Layer 5 of a small transformer language model trained on English Wikipedia (13 layers, counted from 0, width 128).
A neuron's activation on a vector x is SiLU(gate . x) times (in . x), where the dot is the dot product.

Input weights of the MLP neurons that the questions are about. A number n stands for (n - 128) times 0.002.
n0 gate: 73, 160, 138, 128, 135, 98, 70, 125, 154, 111, 98, 122, 51, 92, 106, 121, 70, 138, 116, 205, 65, 125, 115, 122, 158, 164, 135, 133, 144, 88, 179, 123, 124, 139, 128, 125, 135, 91, 99, 154, 87, 92, 141, 71, 148, 122, 171, 160, 130, 106, 184, 109, 107, 145, 100, 82, 121, 103, 73, 141, 103, 167, 118, 119, 136, 158, 103, 140, 151, 140, 94, 195, 123, 109, 186, 135, 135, 158, 209, 150, 56, 121, 118, 131, 114, 120, 124, 114, 93, 102, 10, 147, 125, 132, 108, 144, 55, 154, 160, 126, 90, 184, 179, 151, 140, 148, 136, 130, 206, 112, 130, 78, 177, 182, 142, 91, 138, 148, 115, 103, 153, 61, 199, 146, 113, 108, 152, 125
n15 gate: 175, 117, 76, 114, 113, 82, 122, 164, 135, 136, 98, 123, 111, 162, 113, 142, 137, 49, 120, 155, 182, 159, 137, 153, 75, 118, 167, 194, 115, 117, 118, 129, 146, 130, 114, 127, 157, 80, 131, 162, 139, 163, 69, 138, 108, 108, 118, 156, 119, 169, 157, 146, 150, 107, 122, 172, 112, 54, 110, 147, 131, 121, 148, 178, 88, 183, 107, 57, 39, 171, 95, 129, 92, 117, 140, 156, 98, 123, 162, 138, 146, 167, 111, 182, 112, 153, 188, 163, 168, 136, 161, 123, 73, 174, 142, 148, 125, 77, 123, 78, 113, 137, 147, 112, 171, 128, 142, 137, 122, 70, 162, 144, 122, 150, 183, 90, 157, 126, 124, 128, 191, 110, 127, 133, 122, 138, 112, 142
n55 gate: 101, 158, 112, 88, 143, 133, 154, 173, 142, 161, 45, 127, 63, 88, 142, 51, 114, 54, 120, 117, 146, 82, 121, 116, 118, 172, 183, 114, 86, 137, 115, 159, 137, 106, 150, 204, 157, 116, 88, 167, 126, 121, 179, 88, 158, 117, 152, 94, 129, 99, 107, 98, 129, 140, 106, 167, 106, 141, 119, 63, 170, 50, 58, 164, 131, 104, 127, 121, 116, 130, 93, 166, 108, 128, 113, 101, 135, 158, 99, 114, 157, 120, 84, 74, 73, 141, 157, 233, 117, 197, 102, 167, 83, 111, 140, 142, 198, 183, 125, 93, 156, 197, 153, 163, 164, 138, 144, 137, 125, 223, 77, 94, 103, 141, 51, 169, 100, 111, 84, 97, 155, 150, 119, 180, 133, 91, 165, 108
n88 gate: 140, 176, 178, 92, 167, 128, 120, 106, 83, 115, 105, 146, 133, 161, 161, 49, 170, 83, 167, 141, 148, 97, 112, 53, 123, 152, 127, 142, 142, 144, 64, 126, 119, 145, 125, 130, 70, 109, 123, 132, 148, 136, 17, 117, 115, 159, 135, 126, 121, 99, 146, 199, 109, 150, 163, 180, 77, 181, 88, 123, 182, 123, 90, 120, 105, 154, 171, 86, 78, 107, 92, 119, 215, 92, 82, 125, 169, 82, 162, 153, 170, 140, 162, 234, 63, 98, 127, 127, 96, 99, 169, 121, 77, 49, 90, 79, 109, 168, 97, 109, 174, 119, 155, 136, 142, 97, 101, 183, 146, 121, 98, 149, 138, 163, 144, 100, 97, 94, 188, 62, 138, 180, 159, 126, 136, 106, 106, 113
n189 gate: 166, 100, 114, 182, 126, 131, 63, 57, 125, 98, 154, 150, 74, 103, 113, 84, 138, 124, 184, 132, 110, 174, 117, 233, 205, 99, 152, 142, 35, 113, 94, 93, 80, 105, 101, 146, 126, 181, 139, 130, 84, 79, 139, 176, 168, 148, 52, 214, 113, 160, 100, 127, 150, 101, 161, 170, 139, 155, 124, 160, 82, 49, 122, 188, 137, 140, 75, 119, 114, 96, 157, 105, 128, 99, 144, 169, 155, 158, 124, 91, 151, 186, 110, 136, 187, 160, 112, 155, 96, 163, 108, 121, 152, 114, 100, 136, 123, 91, 166, 90, 96, 127, 155, 67, 156, 142, 91, 108, 117, 125, 122, 117, 119, 127, 133, 133, 135, 67, 139, 70, 69, 84, 96, 130, 170, 131, 92, 168
n204 gate: 114, 125, 153, 146, 123, 109, 157, 141, 127, 139, 125, 133, 152, 110, 105, 114, 97, 167, 137, 131, 167, 145, 110, 161, 78, 111, 136, 124, 93, 165, 139, 122, 75, 97, 185, 154, 101, 139, 140, 158, 119, 128, 135, 125, 120, 178, 97, 125, 100, 112, 66, 125, 142, 137, 104, 78, 184, 87, 173, 157, 86, 147, 132, 96, 111, 148, 143, 110, 147, 98, 150, 130, 103, 125, 68, 152, 148, 121, 152, 212, 96, 125, 171, 133, 84, 68, 111, 110, 62, 159, 88, 129, 157, 152, 129, 175, 122, 106, 110, 176, 117, 137, 122, 148, 128, 139, 146, 101, 154, 184, 112, 89, 155, 145, 153, 92, 197, 118, 121, 174, 199, 111, 85, 91, 129, 103, 146, 104
n261 gate: 118, 104, 109, 131, 149, 130, 105, 120, 133, 133, 103, 141, 185, 165, 142, 73, 172, 162, 123, 121, 138, 89, 164, 151, 156, 106, 135, 163, 130, 181, 157, 149, 150, 121, 143, 147, 146, 91, 126, 105, 87, 106, 71, 106, 83, 132, 131, 120, 103, 119, 145, 136, 68, 105, 193, 137, 146, 103, 109, 138, 118, 87, 128, 113, 138, 126, 158, 160, 122, 141, 93, 155, 148, 144, 168, 79, 63, 148, 90, 121, 167, 87, 135, 114, 172, 150, 99, 173, 127, 129, 120, 188, 182, 63, 91, 146, 138, 138, 84, 113, 136, 176, 126, 132, 110, 112, 149, 112, 113, 66, 151, 139, 171, 111, 118, 136, 154, 144, 115, 167, 131, 171, 166, 155, 128, 110, 153, 136
n272 gate: 120, 138, 138, 139, 140, 118, 138, 160, 117, 147, 129, 164, 127, 146, 88, 101, 206, 177, 70, 120, 182, 94, 111, 66, 155, 160, 120, 117, 119, 97, 145, 61, 106, 182, 195, 145, 147, 86, 119, 146, 190, 157, 148, 48, 120, 120, 116, 117, 123, 148, 153, 133, 107, 112, 66, 159, 142, 146, 150, 89, 120, 143, 157, 159, 111, 108, 146, 145, 121, 115, 169, 136, 65, 157, 110, 135, 113, 105, 88, 147, 154, 177, 117, 63, 112, 201, 134, 138, 153, 139, 163, 183, 86, 88, 77, 125, 209, 110, 140, 76, 148, 210, 130, 136, 180, 120, 121, 123, 132, 160, 120, 63, 140, 139, 130, 148, 107, 73, 106, 139, 77, 129, 109, 113, 143, 154, 139, 145
n306 gate: 105, 128, 54, 70, 137, 114, 114, 127, 139, 148, 121, 127, 156, 120, 117, 82, 100, 133, 151, 81, 87, 150, 138, 133, 161, 114, 136, 106, 64, 143, 145, 174, 76, 135, 93, 125, 140, 97, 99, 135, 103, 131, 127, 90, 96, 123, 115, 152, 102, 164, 155, 86, 142, 105, 148, 177, 148, 137, 161, 121, 150, 110, 111, 131, 112, 177, 108, 123, 89, 112, 88, 117, 139, 153, 121, 144, 137, 111, 163, 87, 69, 91, 125, 130, 147, 77, 157, 142, 99, 159, 146, 150, 80, 88, 172, 74, 148, 151, 96, 103, 110, 127, 85, 135, 152, 117, 128, 194, 158, 169, 129, 117, 130, 149, 167, 139, 89, 99, 137, 126, 70, 138, 126, 90, 107, 172, 73, 84
n0 in: 152, 68, 152, 82, 160, 117, 170, 142, 141, 148, 139, 103, 149, 188, 94, 193, 120, 147, 109, 115, 163, 134, 93, 109, 130, 145, 64, 110, 118, 119, 88, 138, 107, 141, 168, 92, 86, 68, 113, 111, 138, 186, 137, 149, 120, 183, 144, 123, 103, 106, 170, 94, 182, 135, 68, 161, 182, 95, 157, 157, 124, 100, 132, 133, 124, 154, 106, 184, 98, 117, 140, 146, 138, 161, 81, 139, 149, 109, 145, 95, 196, 143, 109, 145, 93, 109, 165, 162, 64, 123, 176, 67, 174, 141, 143, 159, 117, 201, 87, 140, 140, 105, 154, 114, 100, 117, 154, 136, 119, 156, 135, 105, 164, 151, 143, 101, 137, 130, 149, 118, 145, 70, 132, 123, 87, 109, 103, 89
n15 in: 134, 101, 45, 148, 97, 120, 140, 89, 110, 162, 98, 121, 132, 148, 103, 100, 164, 148, 174, 134, 135, 106, 117, 127, 114, 111, 130, 130, 93, 89, 117, 130, 161, 101, 75, 139, 104, 159, 89, 78, 67, 124, 104, 138, 133, 110, 186, 101, 106, 171, 170, 135, 143, 146, 178, 162, 130, 65, 98, 159, 148, 146, 141, 124, 136, 98, 92, 100, 75, 194, 149, 107, 111, 136, 109, 118, 62, 154, 169, 192, 83, 144, 129, 162, 142, 101, 152, 134, 96, 126, 98, 110, 158, 139, 133, 122, 83, 102, 179, 121, 116, 104, 147, 156, 156, 193, 173, 91, 162, 141, 173, 113, 88, 124, 111, 136, 139, 139, 135, 106, 142, 147, 143, 65, 110, 150, 138, 149
n55 in: 150, 182, 136, 133, 174, 127, 171, 189, 118, 48, 144, 128, 150, 146, 149, 119, 141, 143, 103, 159, 81, 136, 122, 116, 88, 109, 89, 69, 174, 152, 79, 158, 146, 190, 110, 132, 115, 127, 101, 115, 170, 138, 117, 146, 102, 73, 146, 187, 111, 115, 92, 87, 124, 146, 132, 129, 141, 165, 98, 156, 136, 115, 169, 100, 141, 114, 138, 139, 150, 103, 145, 117, 147, 90, 135, 102, 126, 132, 139, 124, 120, 116, 153, 99, 143, 107, 91, 70, 137, 140, 211, 89, 143, 95, 150, 85, 177, 152, 120, 128, 127, 160, 187, 130, 130, 156, 181, 176, 150, 120, 93, 140, 126, 115, 157, 125, 172, 74, 158, 123, 168, 107, 118, 79, 98, 116, 80, 112
n88 in: 119, 82, 117, 113, 89, 100, 134, 113, 139, 130, 167, 113, 180, 190, 122, 116, 180, 109, 94, 140, 119, 163, 86, 142, 109, 104, 156, 119, 146, 188, 144, 117, 138, 67, 103, 114, 104, 163, 124, 94, 103, 146, 139, 143, 133, 117, 134, 104, 100, 148, 80, 152, 124, 155, 170, 155, 85, 76, 159, 131, 89, 76, 138, 126, 123, 172, 96, 79, 121, 132, 88, 88, 186, 101, 138, 132, 114, 136, 123, 132, 139, 92, 145, 126, 120, 157, 150, 130, 53, 159, 77, 145, 139, 118, 138, 86, 83, 91, 76, 164, 149, 63, 102, 117, 135, 103, 145, 134, 115, 107, 56, 201, 88, 97, 90, 154, 154, 103, 71, 100, 147, 120, 141, 118, 66, 100, 77, 95
n189 in: 151, 119, 141, 161, 124, 123, 114, 131, 173, 122, 150, 81, 117, 109, 132, 129, 201, 132, 52, 110, 125, 168, 104, 90, 124, 157, 111, 145, 126, 140, 143, 115, 120, 169, 163, 134, 161, 101, 98, 139, 137, 111, 104, 119, 108, 184, 131, 47, 168, 147, 113, 130, 138, 155, 172, 115, 70, 63, 144, 100, 170, 168, 151, 188, 104, 104, 120, 78, 150, 108, 143, 116, 157, 109, 150, 109, 136, 97, 117, 121, 98, 26, 128, 144, 104, 74, 132, 142, 159, 147, 82, 92, 129, 124, 170, 109, 70, 124, 127, 124, 175, 112, 129, 94, 155, 137, 144, 130, 105, 95, 120, 96, 124, 146, 101, 144, 100, 100, 133, 167, 92, 123, 149, 112, 169, 67, 138, 115
n204 in: 59, 158, 117, 150, 112, 139, 146, 141, 113, 154, 122, 126, 104, 131, 124, 105, 134, 83, 154, 127, 162, 91, 120, 142, 113, 152, 80, 125, 115, 174, 126, 82, 98, 121, 112, 111, 199, 152, 153, 167, 122, 107, 134, 83, 131, 125, 113, 98, 160, 140, 118, 166, 92, 109, 155, 126, 178, 116, 109, 138, 93, 84, 105, 73, 151, 139, 137, 130, 138, 122, 166, 105, 133, 151, 166, 141, 121, 153, 88, 169, 106, 91, 155, 122, 146, 93, 80, 155, 159, 196, 137, 143, 98, 167, 123, 138, 136, 159, 150, 136, 126, 113, 79, 168, 146, 176, 123, 122, 134, 134, 90, 126, 153, 174, 154, 150, 134, 112, 165, 169, 157, 170, 79, 131, 115, 85, 87, 82
n261 in: 142, 156, 53, 137, 141, 161, 112, 138, 126, 108, 80, 123, 106, 141, 106, 122, 125, 171, 127, 161, 134, 91, 85, 139, 214, 107, 154, 157, 116, 210, 119, 150, 135, 159, 99, 111, 127, 89, 147, 173, 101, 123, 113, 94, 82, 187, 109, 167, 118, 109, 153, 163, 114, 104, 118, 158, 158, 106, 163, 87, 136, 99, 125, 124, 115, 84, 131, 153, 80, 121, 158, 144, 143, 121, 175, 96, 76, 180, 124, 100, 123, 126, 148, 99, 140, 144, 140, 145, 140, 92, 156, 192, 116, 92, 74, 135, 152, 87, 120, 188, 148, 151, 176, 153, 106, 141, 170, 105, 141, 87, 123, 169, 148, 147, 104, 163, 137, 108, 116, 116, 168, 151, 158, 147, 52, 106, 149, 145
n272 in: 178, 137, 138, 143, 133, 97, 154, 149, 127, 97, 97, 169, 145, 143, 140, 154, 163, 110, 139, 127, 125, 85, 94, 76, 84, 141, 123, 151, 175, 84, 179, 132, 171, 94, 146, 93, 165, 137, 153, 113, 159, 135, 173, 127, 136, 88, 124, 190, 113, 87, 127, 164, 93, 114, 109, 172, 123, 136, 115, 138, 91, 133, 121, 130, 146, 105, 136, 113, 164, 111, 148, 92, 92, 110, 150, 167, 147, 146, 73, 126, 127, 207, 96, 141, 155, 190, 138, 159, 120, 146, 110, 165, 109, 159, 102, 110, 128, 89, 132, 168, 141, 165, 120, 91, 123, 118, 107, 160, 130, 167, 144, 118, 204, 144, 164, 104, 78, 152, 151, 91, 117, 135, 151, 163, 136, 96, 119, 126
n306 in: 126, 108, 139, 133, 144, 112, 189, 156, 100, 132, 165, 130, 93, 135, 57, 113, 110, 125, 81, 124, 120, 125, 176, 135, 112, 133, 137, 100, 118, 108, 78, 180, 124, 127, 163, 127, 104, 150, 87, 105, 122, 114, 79, 117, 168, 112, 107, 109, 137, 117, 133, 142, 85, 182, 112, 103, 178, 167, 155, 117, 136, 117, 58, 129, 119, 144, 123, 146, 121, 136, 100, 153, 140, 114, 156, 66, 63, 77, 115, 113, 144, 121, 171, 148, 131, 107, 94, 123, 134, 192, 123, 133, 186, 149, 77, 120, 132, 159, 115, 147, 155, 123, 117, 208, 151, 121, 129, 156, 140, 124, 90, 115, 130, 119, 101, 90, 125, 133, 133, 153, 97, 124, 107, 121, 77, 126, 117, 169

Each question shows a token from some text and the vector x that enters the MLP there. A number n stands for (n - 128) times 0.035.

" 2": 132, 124, 147, 116, 85, 123, 158, 123, 176, 134, 120, 117, 119, 113, 148, 167, 151, 112, 151, 150, 94, 147, 142, 149, 119, 128, 103, 133, 105, 110, 122, 151, 152, 128, 149, 110, 164, 108, 119, 130, 111, 108, 71, 124, 87, 148, 111, 163, 140, 120, 136, 93, 161, 191, 134, 124, 130, 136, 54, 136, 98, 123, 136, 141, 96, 110, 110, 164, 164, 174, 91, 103, 157, 129, 143, 123, 107, 112, 151, 120, 163, 139, 127, 114, 95, 110, 118, 127, 116, 82, 145, 154, 175, 143, 102, 133, 119, 129, 141, 142, 121, 101, 142, 103, 88, 140, 136, 130, 150, 93, 130, 149, 150, 106, 116, 86, 153, 144, 183, 125, 172, 78, 136, 101, 126, 103, 141, 111
Which neuron lights up most? n0

" (": 121, 121, 98, 93, 120, 126, 133, 102, 162, 91, 163, 147, 119, 151, 95, 125, 115, 115, 92, 125, 129, 124, 140, 144, 117, 116, 124, 127, 115, 103, 126, 135, 167, 126, 124, 125, 160, 189, 124, 137, 113, 111, 107, 129, 140, 132, 144, 123, 126, 136, 151, 130, 83, 117, 119, 87, 166, 121, 105, 125, 143, 115, 144, 98, 153, 112, 108, 184, 115, 125, 144, 142, 101, 141, 108, 146, 142, 94, 74, 107, 115, 140, 122, 129, 176, 140, 135, 169, 173, 138, 108, 135, 88, 187, 119, 102, 120, 141, 142, 103, 134, 110, 138, 115, 156, 119, 101, 103, 123, 103, 141, 98, 136, 148, 202, 106, 128, 186, 135, 120, 125, 105, 73, 108, 151, 107, 120, 147
The two highest activations, in order: n88, n55

"3": 96, 114, 147, 88, 80, 96, 183, 137, 105, 108, 153, 134, 111, 120, 139, 176, 122, 80, 212, 135, 113, 135, 118, 178, 159, 128, 129, 144, 136, 126, 111, 139, 147, 133, 156, 104, 144, 163, 147, 165, 134, 112, 149, 139, 121, 112, 156, 153, 124, 104, 140, 88, 157, 150, 129, 166, 134, 161, 110, 165, 97, 150, 129, 105, 109, 121, 134, 170, 140, 143, 99, 114, 143, 118, 137, 105, 106, 100, 131, 149, 175, 108, 105, 102, 108, 110, 145, 145, 127, 129, 139, 145, 161, 173, 132, 114, 114, 127, 125, 158, 109, 105, 106, 146, 81, 101, 116, 120, 146, 136, 137, 121, 121, 75, 92, 104, 149, 148, 144, 123, 114, 132, 113, 138, 119, 119, 135, 85
Which neuron lights up most? n189

"ings": 126, 150, 134, 115, 126, 128, 140, 146, 128, 185, 147, 74, 157, 136, 144, 121, 136, 147, 143, 101, 133, 126, 154, 166, 119, 154, 135, 118, 117, 137, 109, 159, 152, 129, 134, 180, 105, 155, 113, 107, 114, 167, 166, 90, 148, 138, 161, 116, 103, 120, 197, 89, 120, 148, 192, 168, 150, 152, 145, 150, 114, 147, 109, 139, 86, 147, 85, 108, 158, 129, 126, 123, 114, 122, 113, 125, 108, 179, 104, 129, 142, 120, 153, 148, 165, 128, 121, 140, 117, 135, 152, 160, 136, 101, 150, 154, 107, 139, 141, 149, 141, 95, 126, 128, 132, 154, 130, 157, 152, 154, 122, 115, 126, 109, 104, 117, 118, 133, 128, 133, 107, 129, 154, 121, 122, 114, 84, 85
Which neuron lights up most? n306

".": 87, 108, 123, 131, 163, 114, 129, 116, 157, 143, 101, 149, 100, 85, 126, 133, 127, 145, 121, 92, 139, 134, 115, 138, 118, 91, 150, 151, 82, 127, 127, 151, 110, 104, 113, 160, 101, 126, 98, 98, 110, 108, 128, 126, 154, 161, 109, 96, 139, 120, 100, 104, 132, 129, 160, 115, 101, 102, 135, 133, 129, 134, 115, 165, 114, 139, 91, 127, 146, 143, 125, 104, 109, 160, 137, 201, 140, 153, 123, 122, 119, 150, 152, 143, 126, 139, 140, 131, 142, 115, 106, 189, 142, 134, 141, 141, 113, 133, 107, 170, 144, 77, 98, 128, 160, 141, 128, 107, 118, 138, 135, 116, 180, 113, 189, 147, 141, 134, 90, 98, 124, 153, 154, 145, 88, 145, 140, 110
Which neuron lights up most? n189

"í": 165, 143, 164, 119, 102, 153, 125, 139, 112, 104, 155, 107, 159, 150, 139, 162, 131, 94, 139, 127, 122, 84, 162, 74, 138, 102, 118, 103, 141, 97, 124, 138, 160, 135, 73, 146, 141, 136, 125, 155, 82, 135, 159, 107, 122, 137, 139, 126, 136, 87, 110, 109, 110, 140, 109, 138, 122, 145, 137, 153, 98, 144, 148, 118, 114, 163, 149, 143, 138, 129, 147, 148, 131, 134, 157, 119, 119, 104, 99, 148, 117, 89, 147, 78, 153, 148, 150, 130, 100, 143, 130, 138, 150, 134, 158, 106, 147, 97, 80, 127, 139, 65, 139, 117, 111, 138, 126, 124, 168, 152, 164, 133, 132, 91, 137, 98, 131, 169, 124, 150, 59, 127, 106, 77, 95, 191, 122, 110
Which neuron lights up most? n189

" cm": 140, 142, 115, 75, 84, 141, 134, 121, 79, 120, 143, 145, 113, 131, 144, 126, 141, 129, 94, 115, 124, 143, 175, 134, 128, 81, 118, 139, 127, 99, 125, 131, 119, 127, 157, 137, 129, 155, 105, 148, 166, 94, 118, 156, 159, 136, 127, 88, 82, 152, 145, 125, 164, 115, 136, 122, 125, 143, 127, 117, 132, 97, 169, 138, 65, 88, 120, 135, 148, 133, 123, 128, 74, 173, 142, 136, 97, 127, 116, 129, 170, 154, 121, 160, 130, 93, 163, 111, 126, 101, 121, 132, 126, 114, 114, 157, 118, 166, 130, 127, 122, 87, 106, 92, 123, 55, 113, 152, 159, 159, 158, 95, 116, 114, 119, 121, 91, 151, 158, 100, 104, 87, 107, 98, 114, 129, 125, 171
Which three neurons fire most, strongest first? n261, n204, n55

" largest": 124, 101, 82, 117, 170, 109, 117, 141, 125, 134, 154, 119, 123, 79, 98, 103, 128, 180, 146, 98, 112, 106, 144, 138, 120, 166, 129, 139, 148, 97, 147, 137, 126, 113, 114, 113, 144, 124, 138, 134, 99, 90, 120, 98, 132, 118, 122, 129, 143, 120, 164, 109, 152, 152, 107, 172, 122, 98, 128, 99, 176, 149, 135, 135, 111, 103, 119, 102, 142, 157, 107, 156, 143, 174, 148, 103, 114, 137, 111, 132, 118, 175, 115, 135, 101, 85, 147, 87, 119, 131, 173, 148, 146, 107, 134, 166, 107, 117, 115, 81, 101, 98, 151, 121, 162, 115, 115, 121, 148, 132, 153, 119, 196, 104, 105, 128, 96, 141, 106, 113, 158, 132, 97, 110, 137, 114, 127, 93
The two highest activations, in order: n15, n0

" |": 110, 126, 127, 117, 137, 135, 145, 136, 126, 224, 138, 145, 116, 131, 139, 122, 160, 128, 123, 99, 116, 131, 129, 124, 129, 111, 142, 108, 89, 125, 129, 140, 134, 124, 141, 180, 137, 124, 125, 110, 117, 114, 127, 123, 132, 156, 115, 148, 130, 119, 93, 110, 108, 126, 134, 139, 136, 131, 109, 123, 123, 107, 118, 105, 124, 134, 119, 142, 130, 124, 121, 90, 138, 121, 127, 172, 113, 118, 106, 109, 121, 125, 124, 147, 151, 155, 117, 124, 128, 135, 91, 111, 130, 124, 178, 131, 134, 118, 114, 119, 162, 99, 121, 127, 158, 123, 107, 124, 80, 135, 116, 91, 158, 114, 137, 124, 86, 141, 115, 123, 119, 99, 149, 119, 130, 137, 125, 133
Which neuron fires most, and how strongly? n189, at about 0.25

"y": 162, 140, 121, 95, 170, 109, 141, 125, 141, 166, 156, 69, 114, 161, 127, 100, 92, 133, 139, 138, 134, 155, 135, 145, 129, 125, 136, 118, 157, 149, 126, 144, 142, 130, 127, 145, 117, 150, 134, 161, 59, 133, 150, 131, 109, 122, 134, 131, 104, 130, 148, 84, 117, 133, 138, 131, 160, 120, 127, 151, 139, 123, 188, 134, 109, 147, 127, 113, 201, 134, 144, 151, 131, 108, 159, 145, 136, 144, 105, 121, 116, 102, 157, 142, 124, 136, 134, 108, 139, 110, 146, 149, 171, 108, 149, 145, 113, 138, 126, 135, 129, 123, 117, 139, 102, 118, 118, 119, 173, 108, 140, 112, 146, 114, 121, 135, 91, 160, 110, 155, 96, 124, 63, 118, 69, 90, 172, 88
Which neuron lights up most? n272

" Institute": 157, 102, 77, 134, 145, 90, 161, 158, 99, 156, 144, 94, 125, 130, 136, 105, 147, 137, 148, 108, 109, 137, 153, 140, 83, 124, 96, 98, 132, 81, 162, 142, 116, 121, 130, 136, 150, 127, 153, 122, 131, 132, 166, 148, 133, 100, 115, 87, 83, 159, 101, 130, 120, 130, 137, 167, 90, 129, 134, 129, 184, 113, 124, 102, 150, 166, 148, 132, 150, 150, 140, 133, 85, 105, 140, 143, 79, 176, 123, 118, 121, 100, 132, 128, 127, 132, 143, 104, 132, 123, 186, 140, 142, 139, 171, 125, 141, 114, 116, 134, 67, 110, 98, 131, 115, 140, 99, 133, 172, 142, 150, 85, 180, 119, 112, 131, 131, 130, 157, 145, 121, 100, 112, 88, 138, 115, 117, 142
Which three neurons fire most, strongest first? n15, n261, n306

" Sar": 156, 113, 143, 137, 133, 100, 144, 129, 147, 73, 151, 147, 163, 167, 134, 131, 149, 148, 95, 102, 136, 104, 148, 105, 127, 134, 127, 69, 168, 107, 113, 139, 174, 134, 103, 130, 131, 143, 144, 129, 131, 138, 117, 115, 126, 123, 107, 126, 84, 124, 108, 91, 128, 149, 134, 107, 118, 165, 121, 135, 121, 109, 164, 115, 133, 151, 140, 129, 179, 110, 103, 123, 120, 127, 124, 111, 126, 131, 158, 165, 114, 139, 133, 104, 116, 121, 131, 34, 152, 145, 123, 123, 115, 148, 147, 129, 133, 124, 116, 129, 128, 97, 115, 88, 142, 121, 129, 111, 135, 75, 146, 83, 118, 92, 165, 110, 119, 149, 125, 164, 92, 78, 113, 128, 131, 169, 148, 117
Which neuron lights up most? n261

" Cat": 144, 136, 133, 121, 145, 109, 133, 148, 148, 106, 150, 123, 120, 88, 155, 130, 157, 158, 138, 120, 106, 93, 172, 116, 120, 121, 124, 64, 123, 150, 136, 145, 156, 119, 116, 135, 139, 129, 118, 135, 161, 185, 115, 83, 126, 130, 155, 135, 91, 156, 125, 120, 131, 164, 141, 146, 112, 124, 137, 101, 152, 117, 153, 112, 144, 149, 156, 151, 146, 127, 139, 140, 123, 100, 134, 107, 75, 143, 132, 112, 112, 114, 130, 178, 149, 134, 133, 64, 81, 134, 161, 153, 107, 87, 157, 143, 80, 147, 102, 152, 88, 81, 88, 148, 140, 129, 84, 130, 116, 103, 132, 93, 125, 54, 145, 77, 137, 120, 159, 138, 161, 134, 146, 136, 100, 168, 142, 123
Which neuron fires most, and how strongly? n306, at about 0.25

" federal": 135, 138, 152, 129, 140, 106, 116, 179, 132, 139, 129, 147, 147, 128, 89, 101, 137, 137, 149, 141, 104, 137, 118, 158, 115, 182, 120, 133, 171, 141, 117, 117, 164, 160, 122, 99, 131, 125, 165, 97, 113, 132, 154, 133, 153, 124, 154, 151, 140, 139, 59, 97, 132, 122, 125, 219, 77, 111, 154, 79, 145, 120, 142, 108, 147, 121, 181, 106, 151, 159, 124, 141, 130, 154, 90, 125, 137, 148, 111, 114, 132, 152, 145, 107, 154, 106, 141, 138, 132, 127, 96, 143, 140, 125, 109, 129, 114, 101, 138, 144, 94, 128, 82, 113, 131, 135, 102, 124, 129, 113, 155, 147, 191, 90, 144, 132, 126, 133, 109, 114, 95, 129, 91, 139, 109, 128, 112, 98
Which neuron fires most, and how strongly? n272, at about 0.15

" She": 75, 179, 129, 92, 136, 127, 120, 145, 121, 153, 108, 139, 89, 99, 125, 108, 136, 102, 147, 120, 146, 140, 161, 151, 132, 101, 158, 113, 131, 171, 143, 120, 156, 148, 90, 133, 69, 150, 53, 68, 109, 160, 107, 145, 131, 125, 101, 121, 143, 131, 108, 101, 143, 116, 137, 107, 109, 118, 94, 139, 96, 136, 109, 105, 176, 129, 137, 132, 188, 143, 123, 127, 111, 125, 112, 85, 126, 154, 113, 119, 130, 97, 184, 127, 113, 133, 115, 64, 120, 159, 141, 155, 135, 132, 140, 133, 147, 144, 126, 104, 128, 114, 109, 99, 106, 139, 134, 128, 90, 130, 136, 118, 146, 119, 119, 152, 133, 141, 118, 104, 125, 164, 113, 80, 117, 100, 135, 143
Which three neurons fire most, strongest first? n272, n55, n0

"ance": 160, 159, 142, 116, 176, 123, 162, 169, 172, 160, 187, 115, 107, 142, 126, 114, 113, 96, 169, 141, 94, 148, 134, 132, 121, 130, 97, 152, 126, 151, 145, 143, 151, 142, 112, 113, 122, 138, 154, 136, 131, 122, 142, 143, 130, 149, 135, 106, 104, 108, 155, 109, 121, 134, 165, 219, 132, 153, 97, 120, 131, 188, 116, 123, 166, 133, 125, 125, 132, 143, 132, 177, 139, 129, 110, 106, 95, 105, 117, 115, 137, 131, 139, 123, 144, 149, 149, 141, 106, 135, 148, 182, 133, 133, 160, 75, 148, 155, 106, 153, 111, 92, 130, 135, 124, 110, 105, 134, 150, 153, 120, 98, 131, 132, 113, 105, 107, 152, 147, 136, 111, 157, 119, 127, 76, 98, 135, 78
The two highest activations, in order: n306, n55

" Dean": 143, 128, 153, 102, 172, 121, 136, 129, 109, 126, 153, 99, 131, 137, 139, 98, 113, 162, 159, 129, 55, 130, 126, 98, 116, 93, 135, 135, 131, 140, 120, 138, 152, 140, 102, 134, 101, 137, 132, 73, 132, 138, 133, 163, 123, 128, 125, 109, 92, 135, 94, 114, 99, 118, 161, 180, 92, 114, 148, 147, 125, 138, 167, 153, 196, 123, 159, 154, 149, 149, 154, 122, 115, 112, 115, 144, 74, 138, 115, 133, 112, 108, 133, 136, 141, 121, 160, 79, 124, 132, 170, 170, 132, 116, 160, 141, 125, 155, 118, 139, 82, 97, 80, 128, 150, 131, 91, 152, 123, 129, 171, 137, 163, 133, 145, 120, 62, 137, 114, 134, 116, 133, 139, 108, 133, 125, 88, 147
Which neuron fires most, and how strongly? n204, at about 0.16

" policy": 188, 148, 112, 129, 114, 130, 126, 165, 162, 166, 101, 121, 152, 152, 114, 126, 118, 153, 169, 88, 108, 150, 144, 152, 93, 161, 142, 145, 120, 136, 144, 110, 150, 147, 110, 154, 124, 140, 144, 118, 119, 136, 192, 112, 147, 109, 126, 110, 92, 112, 105, 112, 136, 155, 144, 155, 117, 133, 144, 99, 195, 144, 118, 88, 174, 162, 133, 84, 126, 161, 135, 151, 131, 144, 124, 117, 109, 162, 107, 129, 130, 130, 125, 118, 130, 153, 130, 117, 102, 121, 114, 167, 144, 142, 153, 155, 126, 150, 108, 132, 98, 150, 118, 126, 154, 123, 140, 124, 144, 163, 185, 142, 180, 105, 114, 132, 163, 153, 127, 121, 98, 151, 125, 135, 151, 113, 138, 80
Which neuron fires most, and how strongly? n189, at about 0.13

"\n": 140, 129, 112, 92, 100, 121, 143, 125, 160, 129, 140, 109, 118, 137, 169, 125, 149, 142, 75, 122, 95, 120, 122, 119, 142, 126, 113, 155, 65, 113, 159, 133, 135, 109, 126, 112, 172, 120, 84, 152, 162, 73, 118, 98, 150, 117, 118, 142, 124, 153, 115, 107, 110, 96, 144, 100, 129, 125, 107, 132, 113, 119, 101, 148, 167, 110, 144, 134, 156, 141, 149, 116, 146, 115, 138, 130, 127, 141, 81, 110, 109, 109, 110, 123, 132, 171, 134, 142, 115, 92, 150, 134, 131, 142, 88, 139, 155, 163, 142, 132, 104, 121, 123, 124, 218, 132, 116, 137, 79, 146, 146, 98, 122, 130, 159, 137, 109, 165, 107, 104, 100, 114, 85, 117, 124, 130, 111, 119
Which three neurons fire most, strongest first? n272, n189, n88